Layer 9 of a small transformer language model trained on English Wikipedia (12 layers, counted from 0, width 96).
A neuron adds its activation times its output weights to the MLP's output. To switch it off is to set its activation to zero at one token and run the rest of the model.
A neuron's activation on a vector x is SiLU(gate . x) times (in . x), where the dot is the dot product.

Input weights of the MLP neurons that the questions are about. A number n stands for n times 0.0065.
n6 gate: 22 4 15 -1 6 0 -12 -18 39 -22 0 32 36 -26 1 -66 34 -2 -22 -67 6 16 -11 -20 -14 20 2 -44 -2 36 26 -5 -21 27 44 -18 -23 -16 5 -12 29 8 36 33 -57 30 -7 -11 -15 -27 33 1 35 24 -13 -10 17 -3 -6 -5 11 -17 3 57 43 -31 -72 14 9 4 -24 9 5 51 -3 -2 17 9 34 -31 22 -20 -39 -22 12 -4 6 55 -18 -25 -2 -40 -18 42 25 -39
n122 gate: -17 16 -44 -23 13 30 -27 11 7 -9 -7 -28 -11 23 -29 -20 32 5 40 3 9 14 -52 -52 -9 -8 32 8 50 -1 -9 -35 3 -16 5 19 12 -29 74 36 -23 20 20 -14 -6 45 3 -28 -18 32 41 0 47 -14 -38 29 -35 0 41 -32 -34 -15 5 66 8 2 -21 -5 32 -7 -10 -10 15 8 23 -40 3 -66 -12 26 -14 8 -2 -43 -40 -3 7 54 22 -9 2 17 -42 -10 4 -71
n128 gate: -3 19 17 54 25 -27 -13 29 13 -17 -23 -6 -35 43 -29 10 21 -14 18 -19 15 46 -16 -11 9 -21 4 -10 -31 -5 2 43 52 -22 -22 21 15 -2 -25 -36 -23 -37 -12 -10 43 5 -26 8 -12 -38 6 -30 19 -19 -24 -14 26 -22 21 10 42 -32 16 -30 40 -12 41 -3 -13 -11 28 -11 12 -45 40 5 -15 -2 7 20 -57 -38 38 2 -29 32 -26 9 83 -35 -37 33 -6 33 -17 -3
n139 gate: 24 -39 -3 20 10 -28 -34 -18 1 19 -26 -4 13 49 31 -66 24 -78 -3 24 -18 13 23 43 41 -20 13 45 -38 -8 3 23 20 4 4 14 -13 -22 -27 16 0 -39 6 3 -30 1 26 -11 18 -2 17 -6 -58 33 -12 -23 -26 7 -17 -55 60 -10 -22 -6 -31 8 3 61 55 -9 19 16 28 43 -82 -11 -24 -13 5 12 0 6 8 -20 17 -8 -12 -17 -54 24 27 21 4 -17 42 -70
n166 gate: -48 4 7 3 0 -20 -6 14 31 -28 -13 21 -14 -46 29 -11 -27 -42 18 12 14 35 2 36 -1 1 -51 34 11 -18 -24 -27 -20 -20 0 5 -27 1 -8 21 -27 -20 71 -14 16 62 -3 27 29 8 -44 5 -42 5 -3 9 -54 -3 -40 0 17 4 39 -14 28 -11 -8 -18 16 33 17 -40 19 -8 14 -49 -11 -8 80 27 -8 -34 7 -12 53 -19 -29 6 -22 48 -3 49 13 3 -30 -24
n181 gate: -14 25 3 28 -25 -1 -19 59 10 -24 26 34 14 7 -14 18 40 13 35 -28 -16 -25 29 6 7 55 -2 22 -8 -50 8 -27 18 9 -39 -10 48 -36 -69 1 -5 22 28 22 -35 36 -48 -25 -12 -21 2 -2 0 26 59 14 -11 17 -15 -36 -26 -4 22 1 26 -1 4 -49 -19 -8 11 -10 10 -5 35 13 0 14 8 40 -34 23 19 -55 34 -16 -28 -39 9 30 -5 -4 -28 -22 7 18
n210 gate: -34 -7 4 16 2 52 1 16 55 2 -65 13 -23 7 16 34 -33 -24 -4 -14 42 18 -29 -20 14 20 19 27 70 12 -21 -35 43 44 -51 14 -50 -16 -20 -1 -31 26 -5 -25 -27 20 16 6 39 22 20 4 39 -43 72 -15 -19 5 62 -51 18 -3 0 -51 -4 24 -4 2 -55 -26 -40 0 24 -23 -31 -3 30 -11 -10 38 -15 35 60 -17 3 -31 -6 -16 -7 -3 -17 -8 0 -31 78 0
n212 gate: -4 -29 -17 24 -25 -34 -31 23 16 -10 -7 -25 5 -3 -14 9 7 35 25 -3 -10 -14 -4 -12 8 -10 -21 25 -11 11 22 48 -15 21 -23 -2 10 10 75 9 -51 -45 14 29 -32 -44 1 -6 -5 -17 24 1 -94 -30 8 -15 32 5 8 -18 -6 -34 7 -2 25 -2 37 -4 7 -2 2 -22 16 -18 12 -28 12 11 1 21 -9 45 18 10 -24 8 46 39 -15 9 -2 81 -23 -4 -23 -23
n277 gate: -33 6 -39 -30 10 -56 28 -49 33 20 58 66 -18 9 19 -6 -10 -32 -50 29 -5 71 -21 -3 20 -44 4 6 -44 4 44 1 -8 -4 33 -23 -4 -1 -3 -2 17 9 18 -8 4 0 51 -2 -43 -37 -14 39 54 -15 -39 -36 26 -26 -37 -11 3 20 -21 -63 -19 9 35 -10 -5 -13 -10 19 2 33 -3 -16 -39 -46 -13 -14 42 -21 5 -57 31 -11 54 -9 10 4 10 -1 4 -25 -1 -3
n323 gate: 15 -18 28 -53 -56 -2 -21 -9 10 -23 23 -16 42 -26 28 14 -20 -14 20 45 45 -4 4 31 18 -44 29 -22 6 -24 6 -7 29 -62 -5 12 -11 20 29 10 9 5 -29 -1 2 58 58 -21 2 1 22 25 23 9 -20 0 11 -17 -43 19 48 -48 30 -1 6 -42 13 6 31 5 13 -19 -13 7 14 -49 2 19 -54 12 -13 -39 36 20 19 7 -13 41 6 -21 -19 26 -28 3 50 -8
n6 in: -38 -2 25 36 34 -41 6 -20 19 13 15 62 23 55 10 19 -14 -6 9 -33 -44 9 -22 -15 -15 9 -25 28 13 -3 -2 29 -2 29 -16 5 3 -19 -37 13 -19 -20 33 -15 36 -11 -15 -12 3 26 34 14 14 19 1 12 30 -27 -35 -50 -19 -25 36 37 15 10 16 -32 -50 2 -28 -82 -1 -13 32 2 -48 -9 -26 7 -22 -1 20 47 -6 16 39 -8 -54 -6 -9 12 9 -29 -2 -26
n122 in: 50 20 -10 -7 43 -12 -41 -26 -12 -37 0 59 23 61 25 48 67 -3 27 -24 -7 -10 -8 -14 22 -10 -8 39 -25 2 -23 -3 7 30 37 -24 17 19 14 58 -35 1 9 13 45 -9 -34 40 5 -19 23 -11 9 50 0 -10 9 -47 -4 10 -27 30 69 -7 63 31 34 -51 1 -15 30 4 -7 -56 18 -25 -49 5 49 -10 14 -17 1 -21 35 -19 15 -2 34 1 -1 31 -42 9 19 13
n128 in: 27 -34 -21 35 12 -5 10 -16 -24 9 -15 -4 18 -16 21 2 12 17 -2 -12 33 -1 -20 30 34 -8 79 -35 -2 54 -26 24 23 0 30 -20 24 4 16 2 2 -74 51 2 3 -23 22 13 34 -40 11 -25 15 -29 33 -11 13 25 -54 9 32 18 13 -45 -11 -5 -26 -28 -15 10 -10 7 7 -9 -29 -32 -6 5 12 -56 -25 -24 -20 -34 -63 18 -1 -18 36 64 14 -8 -27 -28 -16 33
n139 in: -23 -10 0 -6 -7 -12 29 5 -11 -16 13 81 -5 -14 -62 -49 -31 29 17 -43 -46 12 2 -23 0 -4 6 -23 -2 -30 26 24 4 24 -36 -22 -17 -26 -14 10 50 25 -8 33 -6 69 16 23 -16 32 22 12 11 -54 24 -6 0 2 -19 10 -12 -9 51 -7 -37 28 49 13 -34 -46 -21 30 12 22 -39 -64 77 3 -20 6 -59 -52 -20 25 13 37 -6 4 14 -28 13 16 65 -21 -4 -16
n166 in: -18 20 -24 20 23 -44 31 -6 5 2 -52 16 -14 -25 -15 6 9 -66 54 3 27 -34 -1 19 37 7 0 -69 -39 -2 -13 -31 -1 16 -7 22 -21 -30 0 2 10 -17 0 16 10 40 -40 30 21 3 -8 8 20 -20 -31 13 17 -37 -27 -43 8 25 5 45 -25 15 -9 -21 -50 -49 -41 -40 27 -9 48 -3 20 -2 -3 -35 27 7 -43 -27 18 58 64 23 23 -17 23 42 7 13 -21 9
n181 in: 36 -41 39 -1 43 3 -59 12 32 -23 52 15 21 4 51 46 -31 -64 -13 -18 1 22 41 11 -6 38 4 0 31 -31 20 35 -5 -15 21 -3 -6 64 -29 19 8 15 51 -36 23 -16 -11 35 -13 -33 -6 18 -25 -25 -35 19 -29 -1 2 -7 -82 19 -19 50 -1 28 -2 18 4 16 -11 9 9 11 27 22 -7 9 1 -2 -23 -19 26 33 -13 -23 -10 -5 18 -15 11 -10 -10 20 43 -6
n210 in: 37 -19 35 16 4 0 -36 45 24 -4 -33 55 -26 -28 -13 7 5 41 -9 -23 2 61 2 22 30 -9 34 -32 3 0 -1 20 2 -6 60 8 11 15 -32 -3 -51 -8 8 17 23 7 -23 14 -4 43 -12 13 -6 -44 33 36 -7 -20 25 1 -14 16 12 -24 19 13 57 -27 1 12 18 28 -4 -32 -13 -27 57 3 4 50 -18 33 -16 27 7 -1 -26 -41 32 -6 -30 25 -30 -93 61 47
n212 in: 31 5 21 -20 -1 -5 -29 1 5 -19 -57 19 -26 15 6 -10 -6 -22 27 21 -5 47 -83 -2 29 -31 -24 -57 -2 14 -13 -16 -1 31 5 15 -3 -49 13 -14 3 -7 31 -6 7 26 -12 27 17 5 1 -12 -43 -33 18 -25 12 22 -12 9 29 3 58 -15 -21 -30 1 0 -2 9 18 -64 2 -14 6 -54 17 -4 27 34 15 -16 1 8 -48 -25 13 -19 14 -4 -23 23 13 -8 41 -23
n277 in: 56 -24 26 52 -20 52 -28 -4 34 -45 22 -14 25 -18 19 5 -7 47 -14 14 21 19 7 48 17 -8 -16 -15 -6 18 0 -2 3 35 -12 8 56 -45 66 -30 40 3 -5 0 -42 -40 -10 -18 -29 9 -11 -26 0 -66 21 35 2 -23 13 28 -6 -5 16 -34 28 -28 9 48 1 5 -11 -48 20 10 60 27 10 16 -26 -31 -28 16 -89 19 -7 -15 14 14 17 -43 -16 -18 25 31 -25 9
n323 in: -54 24 -43 -14 -32 -28 18 -17 -55 -17 -25 -5 1 2 -15 2 -24 -17 -33 8 8 34 26 17 13 22 16 18 -39 22 18 9 -15 30 10 -16 -14 -5 8 15 20 2 -37 -20 -8 42 -31 -1 34 -25 -29 -3 20 -3 -1 8 -5 8 -74 9 -2 -30 13 -6 -49 -35 -15 52 -12 -7 -18 14 -3 11 25 54 -10 -28 38 -35 -20 13 -24 14 -26 17 8 17 27 -29 -5 -7 56 38 -19 -33

Output weights of the MLP neurons that the questions are about. A number n stands for n times 0.0058.
n6: 7 -14 -16 -8 -1 11 41 -41 32 -27 -36 -25 -26 -65 -11 -33 18 20 6 48 2 1 -19 13 12 -4 -5 -47 -13 -22 -2 25 -6 2 9 -30 12 -4 59 14 18 0 30 -10 -48 21 24 46 -37 -13 17 -28 -12 33 15 18 -54 10 20 63 22 46 19 -24 28 -9 -44 42 32 -10 29 29 -5 -55 -50 -23 27 27 6 -23 -45 -10 13 2 20 38 -47 3 1 3 36 29 -35 19 16 12
n122: -11 -34 14 10 29 44 7 19 -12 12 1 -24 45 -39 -22 8 30 -31 -53 -45 -24 21 -2 -12 -3 19 12 15 39 31 11 -47 27 -11 -48 9 -21 6 -11 20 -10 -31 39 11 29 54 38 -29 -2 -2 -43 -17 7 43 -19 -32 -48 29 4 -77 15 -10 21 -20 -62 -7 26 12 -61 -41 42 25 -38 -16 6 4 11 -9 -22 3 47 0 -52 -3 75 34 35 26 15 -32 30 14 -12 -30 8 -1
n128: -43 53 -2 -4 15 -15 -2 -7 -21 7 9 -6 58 -24 53 -20 32 0 -1 13 0 -15 -27 4 13 3 -54 -11 -7 -19 14 -79 -26 20 -56 -16 -5 63 -29 17 19 23 -12 -8 12 -32 -7 -7 -23 18 -34 -48 -41 -23 -2 23 -28 -37 74 35 -23 4 5 7 58 3 -12 0 -7 38 37 32 -46 11 -3 11 21 3 31 51 26 -8 -1 -16 44 -63 5 -13 -28 -17 4 -25 31 8 -69 -10
n139: 77 -45 2 12 -3 -15 3 -6 46 -12 -57 -54 26 -23 -11 20 43 29 -13 -34 -38 4 27 6 -29 33 -13 -6 10 17 36 14 11 -29 -7 -27 -35 58 12 4 4 64 -49 42 -15 29 -61 -23 -54 -12 -17 -33 1 -46 -21 -39 21 30 -25 -28 15 -20 52 46 -32 1 -11 -16 -28 -5 8 -34 -29 -8 -10 -52 -26 -14 -3 33 -73 32 -13 -31 26 34 -48 -23 -12 -83 -11 -3 -37 -38 39 2
n166: 72 5 8 28 22 -16 27 -20 46 -10 -3 8 16 11 21 -12 -13 -52 -3 1 -42 20 3 -29 -1 20 -7 -13 20 -24 21 -41 -43 -30 8 25 -8 8 -14 3 -14 -34 21 36 37 -9 -15 13 2 -2 -33 25 17 -31 55 -30 -3 38 0 -20 -11 17 -19 -15 -32 -3 -22 2 -52 -65 41 -15 31 11 1 8 27 -65 -14 39 40 -31 7 -40 -17 27 42 95 -8 21 -10 65 4 6 23 -55
n181: -3 35 11 25 21 -28 -13 -20 -5 -56 -38 -43 18 -29 31 -52 13 11 -2 -21 -33 3 34 27 -7 -25 36 4 -11 12 -6 37 -17 31 18 -32 13 58 -42 -46 -3 25 25 -20 -34 13 -22 -19 -4 16 17 -48 -43 21 -2 -14 -19 -32 -28 15 20 3 -3 22 46 -2 -33 4 19 -38 13 -37 33 -8 22 -21 24 -17 24 -37 27 23 -24 3 19 82 12 13 -18 -27 -8 2 44 19 -73 9
n210: 14 0 -17 37 60 -56 17 1 45 18 5 4 5 -33 -9 33 -22 17 -8 -36 -22 70 -60 -28 -25 -4 24 0 23 -17 -1 -36 38 -39 -52 5 -25 32 19 -19 -65 -32 -2 -25 -4 20 -20 -50 -4 60 -24 66 -39 -9 8 3 8 6 39 2 3 -46 -32 -35 -20 11 37 -24 -54 35 -18 13 41 -40 0 -51 -5 -22 -8 14 29 17 -60 34 37 0 -16 -46 -39 -30 -19 -3 -35 3 70 28
n212: 12 13 -2 32 -2 -31 -11 19 12 -22 -38 -12 11 16 -59 -6 35 22 10 28 -53 50 19 25 -28 -16 -28 16 -13 -41 -41 38 -33 -5 2 -23 9 24 43 -6 -25 7 22 39 -77 -7 0 2 16 14 -27 -21 27 -10 19 -39 4 -2 15 11 -28 -9 -18 13 -4 19 25 -23 -10 -28 -5 18 -26 17 -27 -4 -35 -5 2 23 -30 47 17 23 -6 -17 15 17 -29 -6 -3 -28 -17 -16 -66 -12
n277: -31 -3 15 6 -17 -69 -6 27 -16 7 -5 55 -23 60 8 19 19 -22 9 9 11 7 -32 10 49 -37 -9 -6 39 10 -44 4 5 43 -62 3 4 -38 -28 -10 -36 42 -11 2 -13 -26 16 55 27 15 7 -3 39 53 15 -59 -39 30 -14 30 15 -1 -59 -43 25 28 4 71 82 1 -8 -29 23 16 40 4 3 -28 -23 -12 -7 37 30 50 39 2 -6 -8 5 -44 -1 2 -3 -11 10 16
n323: -17 28 -20 -4 6 4 28 19 13 2 8 -14 3 -7 22 50 20 12 -38 -43 20 -59 12 -52 -1 6 -9 -35 32 35 19 5 -7 1 60 26 -62 41 28 41 -2 -19 10 -17 -34 3 -3 -11 -26 35 -20 21 -2 -23 39 10 3 -10 2 15 -8 -15 3 18 66 8 -30 -25 71 28 -32 12 4 41 -3 51 38 27 -5 10 -4 14 9 33 -60 26 -13 -5 -28 23 32 5 5 4 -31 5

Each question names a token from some text and the token that comes next. It shows the vector x that enters the MLP there. A number n stands for n times 0.045.

Then comes g, the gradient of the next token's log-probability with respect to the MLP's output, scaled to length 1. A neuron's effect is roughly proportional to its activation times (output weights . g). A number n stands for n times 0.0041.

"on", then " H"
x: 25 25 1 -32 6 8 21 -29 -15 -24 -9 -28 17 -4 -12 -15 31 33 21 -30 -21 5 3 0 -3 -38 -17 1 11 -34 -24 23 -18 -32 -28 -9 -2 21 4 52 -23 0 19 -6 -6 3 4 21 2 -7 -13 10 8 -18 -2 -5 -25 -40 27 33 10 30 -20 19 -11 44 -15 54 -2 5 17 -8 9 7 -44 -43 -29 25 -31 17 33 -23 12 24 -40 16 -18 41 2 3 -1 -40 -39 19 4 28
g: -19 26 -9 -1 2 -69 -22 6 0 26 -34 -1 32 36 15 -54 -12 -13 13 -20 17 1 -43 30 6 12 -30 21 1 -7 -18 6 -24 39 -62 -10 16 -26 -2 13 7 11 4 22 34 -11 52 -22 24 -17 20 -15 19 -13 7 15 5 -7 -37 2 20 31 18 3 0 -14 2 -36 -8 -11 0 66 -5 -18 18 -13 12 -31 9 -4 26 -17 29 9 14 10 -22 0 59 -4 28 -5 -65 33 0 -40
Switching off which neuron hurts the next token most? n323

"x", then "'s"
x: 1 -24 -29 -42 26 -5 27 -32 13 11 -4 -2 11 -1 -34 7 26 -3 2 7 5 9 23 6 -27 25 3 15 -7 -30 13 21 -27 2 17 14 10 4 46 -34 22 41 -51 -14 -16 9 9 13 -8 -29 -2 9 30 -25 32 -12 0 -9 12 16 -4 15 -1 -26 -42 16 -49 14 42 -9 5 15 -23 -7 -33 6 -31 40 -8 4 -5 18 38 17 -2 11 11 39 12 -34 16 -39 -13 40 -16 -2
g: -9 33 -21 -7 -12 -16 15 44 30 58 -7 20 15 -17 -4 -3 -47 9 -28 -24 -17 26 11 -32 14 -28 10 37 -24 -53 3 -3 -44 12 -56 63 3 -17 10 24 10 -15 21 6 -5 -18 34 6 19 22 -53 33 -5 5 -17 -26 3 -45 -38 16 -11 -14 29 22 -10 -30 2 4 -6 41 19 -29 30 10 -14 -18 29 1 -36 8 -25 15 -7 -50 -11 7 21 -25 12 9 -18 28 -2 17 -29 -2
Switching off which neuron hurts the next token most? n6

"av", then "en"
x: -21 -5 -31 19 12 -23 25 -12 -7 -7 -16 50 -5 -37 -27 -1 2 -23 -6 27 -38 3 -2 -21 17 8 6 -3 -13 -16 -4 29 5 17 32 -17 23 -20 7 37 -6 -11 5 36 -46 -5 15 -37 2 4 -3 7 31 13 26 -11 -7 3 24 4 -18 22 20 24 -45 32 -44 15 10 -2 -8 3 8 -45 6 37 -19 -9 -33 16 -5 23 31 -6 -8 47 40 30 16 -13 18 29 -19 45 -7 -16
g: 67 37 -14 14 12 35 0 16 -61 -27 -17 17 1 -10 16 65 16 -5 -26 20 -15 -9 24 13 18 0 10 31 -1 17 30 20 6 5 17 13 -31 -28 52 4 33 51 -28 -13 18 -16 -23 7 35 11 -30 -30 -24 5 23 -9 -15 -20 21 -2 -21 -31 30 41 -18 -12 -8 30 7 2 -10 -31 19 26 -25 13 -2 19 -13 4 52 10 -21 5 44 -31 -33 -5 18 46 -4 20 20 6 -26 21
Switching off which neuron hurts the next token most? n277

" F", then "in"
x: -26 38 1 1 -3 -11 19 -26 3 -20 22 -4 3 -25 -43 -32 -1 -2 14 28 -1 -5 3 38 13 9 -29 -39 33 -34 34 -16 -19 -10 15 -10 -17 -15 20 38 22 -26 -28 27 15 5 -14 -17 -14 -20 -35 8 49 -28 7 8 28 20 27 -8 11 24 -6 2 10 -13 6 47 -25 22 17 0 -10 -38 1 -40 -31 6 -15 59 -6 14 11 46 8 11 15 -3 1 16 -31 2 13 1 5 2
g: 6 37 -3 -20 21 -17 11 -1 37 -25 -36 3 7 13 4 -2 -41 -14 3 -9 -30 37 23 -26 -8 26 5 34 -11 -14 -36 -5 -10 15 -5 -13 -7 -4 2 17 26 -11 -39 21 31 19 -7 12 21 -2 23 -9 -9 9 21 -12 28 16 32 -25 -11 -21 11 9 21 68 -67 -6 -18 -57 34 33 21 42 -54 -26 -7 33 -22 41 51 -1 29 34 39 36 14 -7 2 -13 -6 9 -24 -5 28 -7
Switching off which neuron hurts the next token most? n166

"ing", then " m"
x: -36 4 -23 0 58 -8 23 -22 -31 -39 -3 -13 23 15 -28 -23 11 -11 -5 12 -14 10 -15 41 12 -24 -45 1 26 -39 -14 42 -5 -32 39 -5 8 -20 38 4 -16 -20 36 6 -3 26 -29 3 -7 -6 -21 -1 29 -21 16 -16 32 -17 -1 10 -25 8 15 5 -4 15 -1 25 2 19 10 1 24 -12 3 -7 0 78 17 31 9 20 -15 1 6 13 8 18 -1 -22 11 7 21 -27 14 3
g: -1 -5 -4 7 -7 -23 2 10 14 -17 13 25 17 -2 28 33 -33 20 -10 15 -1 16 11 22 -63 -30 9 18 -30 -39 14 -31 -58 13 14 -19 68 -22 -18 22 20 -26 -16 -12 -14 16 9 0 -25 -21 -24 29 -2 -24 7 -35 43 29 -18 12 -16 3 -15 -23 17 -73 6 15 -4 -56 1 -20 42 -20 -7 -2 -28 25 7 27 27 -12 -54 20 -32 -16 -34 9 -20 -15 -28 19 20 20 10 -3
Switching off which neuron hurts the next token most? n166

"g", then " l"
x: -6 6 -26 -10 12 14 68 0 -20 -3 -49 -17 35 6 24 9 46 13 28 -39 -6 22 1 21 2 12 9 4 -19 -27 -17 38 -18 -16 6 -4 10 -16 27 26 -15 -27 -20 -6 -16 -25 -46 -22 18 -8 8 1 33 -52 10 -20 -36 10 29 -25 -25 32 27 -43 10 -9 -2 -5 0 16 36 31 -38 -8 -38 -32 11 22 -29 -1 -19 30 12 3 -34 18 -10 12 0 -10 -3 -39 17 8 -25 12
g: 6 -48 19 7 20 -12 51 -3 17 7 17 -20 12 -2 -28 -15 -46 17 -22 -4 5 52 29 -19 -21 -8 -35 34 1 -26 -4 2 32 -5 -25 20 23 -15 15 -6 3 -17 23 -15 -9 -56 8 -5 11 8 14 22 -12 35 10 -17 19 56 11 13 -18 -5 -46 0 -2 -60 72 -45 8 6 -35 27 22 -7 -21 -5 11 8 28 5 10 -2 -22 -2 15 -15 59 9 25 3 38 13 3 -43 28 -16
Which neuron, switched off, raises the next token's probability most? n128

" W", then "r"
x: -47 8 -14 7 22 -26 5 -8 0 7 7 30 27 -3 -33 39 23 2 7 16 -18 12 8 19 16 42 14 -31 0 -5 2 15 -1 35 -4 -14 3 -32 -10 3 23 -11 -17 27 -4 8 3 -20 -23 -22 9 3 52 -43 25 -1 8 10 19 17 6 4 17 -4 6 30 12 13 14 -2 10 27 -18 -16 -5 -8 -76 58 28 29 13 -18 -6 40 -3 5 32 18 -15 7 -1 -33 49 1 13 -13
g: 0 -7 -23 -3 6 4 -59 -11 -36 -7 5 55 29 -22 5 -18 -17 1 23 7 -18 -13 7 49 40 28 9 -13 49 -22 -10 -27 -7 -15 5 9 3 -19 23 2 20 2 45 -27 -29 -41 5 4 7 0 29 6 -12 -16 -54 -31 -6 20 13 -21 3 -1 8 -71 16 -32 21 20 11 5 -44 -22 -16 12 18 -57 -14 11 28 -18 5 28 28 -8 -2 3 -5 -24 -30 45 -12 57 19 23 -22 21
Switching off which neuron hurts the next token most? n139

" (", then "M"
x: 6 16 -36 18 10 -2 -22 -13 23 -33 11 -3 -15 -8 -22 0 13 -2 -2 9 -8 15 -2 30 4 38 17 -2 14 -20 0 31 -35 -49 -7 -7 0 -12 16 13 2 -21 -18 43 25 -53 -10 -2 1 -26 6 -18 14 7 12 -27 3 -41 10 1 22 25 18 25 -42 24 1 50 23 -18 17 -8 -27 26 -9 -11 -16 66 23 24 -4 42 -4 43 -6 10 43 21 -8 39 1 -15 8 -6 5 13
g: -43 12 5 -37 3 32 -27 -16 -18 9 16 11 23 18 -8 -3 -8 -32 -10 3 27 -26 -21 -26 -23 2 45 63 53 3 17 -45 -2 8 24 -31 -55 6 -30 -10 -20 7 -43 16 -7 9 -14 44 19 28 -21 11 75 -26 -13 -42 5 22 4 -26 16 75 -2 23 0 19 18 7 -5 1 -15 -3 -4 -38 8 17 -10 4 2 15 37 -14 -15 -7 -19 -1 -17 -20 29 30 13 3 4 9 25 16
Switching off which neuron hurts the next token most? n212

"rom", then "ed"
x: 0 -16 25 -25 -3 -16 15 -21 -1 14 -6 1 32 -9 -43 -5 35 12 6 -43 -15 -6 3 3 0 1 2 11 -1 -39 -2 25 -11 -27 14 22 7 -20 25 -22 -6 -29 -57 10 13 2 -20 3 37 -11 -25 21 7 -1 -8 -29 -9 -11 53 1 -3 11 -9 12 -30 56 -8 7 -27 28 10 -24 -1 -29 19 -8 -7 23 -7 -12 20 -3 -5 30 18 33 -8 -1 7 -41 -17 -9 -26 57 -12 23
g: -8 -29 -39 19 -7 -6 -19 -7 11 -39 1 20 -6 -50 -7 16 26 17 -15 -7 -2 3 6 28 -36 -25 -35 -31 -50 -11 -39 8 35 -18 0 24 34 -41 2 15 50 29 17 -2 8 7 -47 -38 -1 46 2 -35 -21 -2 4 -32 -38 9 5 -34 -12 12 49 52 -2 -3 -2 0 -47 9 9 -7 -4 -9 -51 -24 -29 -8 -21 -27 0 25 -26 20 15 34 6 -10 -2 6 -59 21 -12 -4 -18 -9
Switching off which neuron hurts the next token most? n128

"m", then "i"
x: 8 1 3 15 48 13 5 -36 -8 11 -45 -8 -31 -18 -25 30 14 -13 4 20 2 16 2 33 -40 19 26 -1 23 -50 -12 -7 -9 11 23 1 -20 -4 -3 3 18 -33 9 36 21 -9 8 -37 25 -32 -11 27 17 -10 50 2 6 -10 0 -27 3 17 -22 -14 -28 -7 -31 51 6 -25 4 -9 -6 -24 -1 -22 -28 10 -41 40 8 15 38 53 -17 20 10 -11 10 -23 0 -45 -9 -7 35 11
g: -20 5 -26 18 17 -12 -14 -10 1 -34 30 24 -18 -10 -11 25 -1 -25 32 -5 31 -4 0 -15 -7 32 -35 0 5 -2 -4 -22 -59 -25 2 45 30 2 25 -10 9 -32 26 -15 -4 40 -9 13 -49 -38 -5 27 25 -11 -25 26 -4 32 -22 24 -45 -25 18 -24 -81 17 -26 -20 7 45 23 30 -12 -27 -8 -30 7 4 6 25 -38 3 -16 15 -2 -30 -2 12 -50 -19 27 23 -34 30 -13 18
Switching off which neuron hurts the next token most? n210

" c", then "ar"
x: -36 32 18 12 13 -18 14 -54 -48 -4 -24 -19 -11 -26 -27 -11 -27 -9 12 23 -8 7 14 22 18 16 18 5 20 -28 -19 -15 22 -6 22 0 9 0 16 10 4 -33 -30 29 -19 -44 13 -25 -8 -21 -26 25 16 -62 21 -20 2 -13 2 -13 -28 -25 -10 42 7 12 35 29 -21 24 1 -11 -53 -32 -5 -11 -35 15 -7 36 -15 43 -7 16 -18 -23 38 10 1 42 -10 -5 15 7 4 9
g: 1 -10 10 17 -41 11 6 -25 9 24 -7 19 15 -13 -15 51 18 -30 1 15 -28 5 -14 -29 12 12 18 -34 -43 -22 -6 -30 -72 52 9 -3 -43 -15 33 9 -15 -11 -3 -25 -24 -3 5 31 18 -27 39 19 -12 21 12 31 9 1 32 -18 7 -7 -43 33 10 14 -16 24 -2 -9 -36 9 -30 -14 -78 21 1 4 5 1 -55 4 11 22 4 -8 -24 11 -40 -15 -46 -40 0 10 -27 6
Which neuron, switched off, raises the next token's probability most? n212

"c", then "ap"
x: 0 38 -10 -18 15 -49 -2 4 -19 -34 5 -2 -16 0 -24 22 28 14 28 -49 12 12 -21 4 -22 5 -12 6 5 -12 -26 -32 8 -1 41 13 -24 42 -10 1 -2 14 -5 -14 -9 -32 23 -1 -15 -16 -55 37 4 -3 -8 -20 5 -12 -4 -21 18 16 -32 10 -18 0 14 34 -15 16 -2 -32 -55 -20 -41 -11 -34 2 -26 -39 43 -11 35 -42 18 -2 9 17 -6 5 21 -25 -23 31 -41 -1
g: -2 1 27 -21 17 -45 -2 21 -10 -14 -61 -49 -27 5 26 3 -27 -46 -12 -42 -5 -19 13 -12 -5 27 -13 -4 19 -37 0 -10 8 45 37 15 61 31 9 17 19 18 9 25 30 -16 12 -3 28 4 -3 64 -47 -11 -20 -13 -8 -22 11 31 -49 -10 -10 14 -2 -20 27 7 15 -32 15 10 18 -37 7 -7 15 -5 33 31 12 -21 -22 -24 28 7 13 -29 17 60 -23 7 6 -30 1 -9
Switching off which neuron hurts the next token most? n277

"o", then "on"
x: 6 24 -16 -3 -6 1 9 7 18 3 13 30 -2 -10 -36 19 36 11 6 -8 38 11 -15 24 5 8 2 18 25 -23 -43 1 5 1 -13 3 -29 -14 20 -27 -25 -10 -31 -5 -41 3 4 -28 2 13 -19 18 42 6 6 -30 -1 7 8 44 18 6 -17 22 -18 6 -20 40 19 -13 18 27 -67 -19 3 -21 -56 27 -21 47 8 11 2 -6 -3 19 27 12 -32 -9 44 -30 -19 7 42 -38
g: 8 17 6 -32 -10 -15 2 27 -21 9 23 3 5 -13 9 -26 3 -32 17 1 -35 -9 66 -26 1 31 -31 19 21 13 20 18 13 -26 27 -40 -30 -4 -17 -44 53 11 -17 23 -32 7 27 -26 9 6 43 44 28 -1 15 -14 42 -12 40 -58 -30 18 23 32 2 12 24 -1 26 -28 -31 -40 15 -19 8 -25 17 21 -10 -6 44 -23 25 -29 54 7 -14 15 7 -10 12 6 8 10 -23 34
Switching off which neuron hurts the next token most? n210

"4", then "9"
x: 30 -26 -25 -15 18 5 0 -5 15 18 8 -6 -21 -18 -4 -2 15 13 27 3 3 18 22 9 -30 7 -13 -27 48 -16 41 5 6 8 -34 -26 -4 -35 13 36 -43 -21 18 -6 -40 5 -16 4 -11 -8 -30 15 65 -22 20 -25 -21 -11 50 11 2 -23 -35 -24 -20 -21 -12 23 36 8 2 0 -37 -45 -41 -11 -5 38 21 44 -3 15 17 14 -7 -34 12 20 -11 8 10 16 -16 0 -15 19
g: 14 3 -8 -13 28 -1 -67 10 -8 21 -5 -46 -16 -34 10 17 -9 -6 -6 -20 -47 7 8 12 1 21 47 28 -20 -48 -41 9 17 -8 1 -38 -33 35 -2 16 26 29 -3 4 -11 7 -58 -34 -12 -6 -39 52 -12 27 12 6 6 27 4 -7 -29 17 -3 24 -11 -30 48 3 -20 19 -6 -21 -40 -15 21 1 43 21 -15 2 4 -8 -13 -43 -14 -21 7 -51 33 -34 37 -7 -10 20 11 23
Switching off which neuron hurts the next token most? n210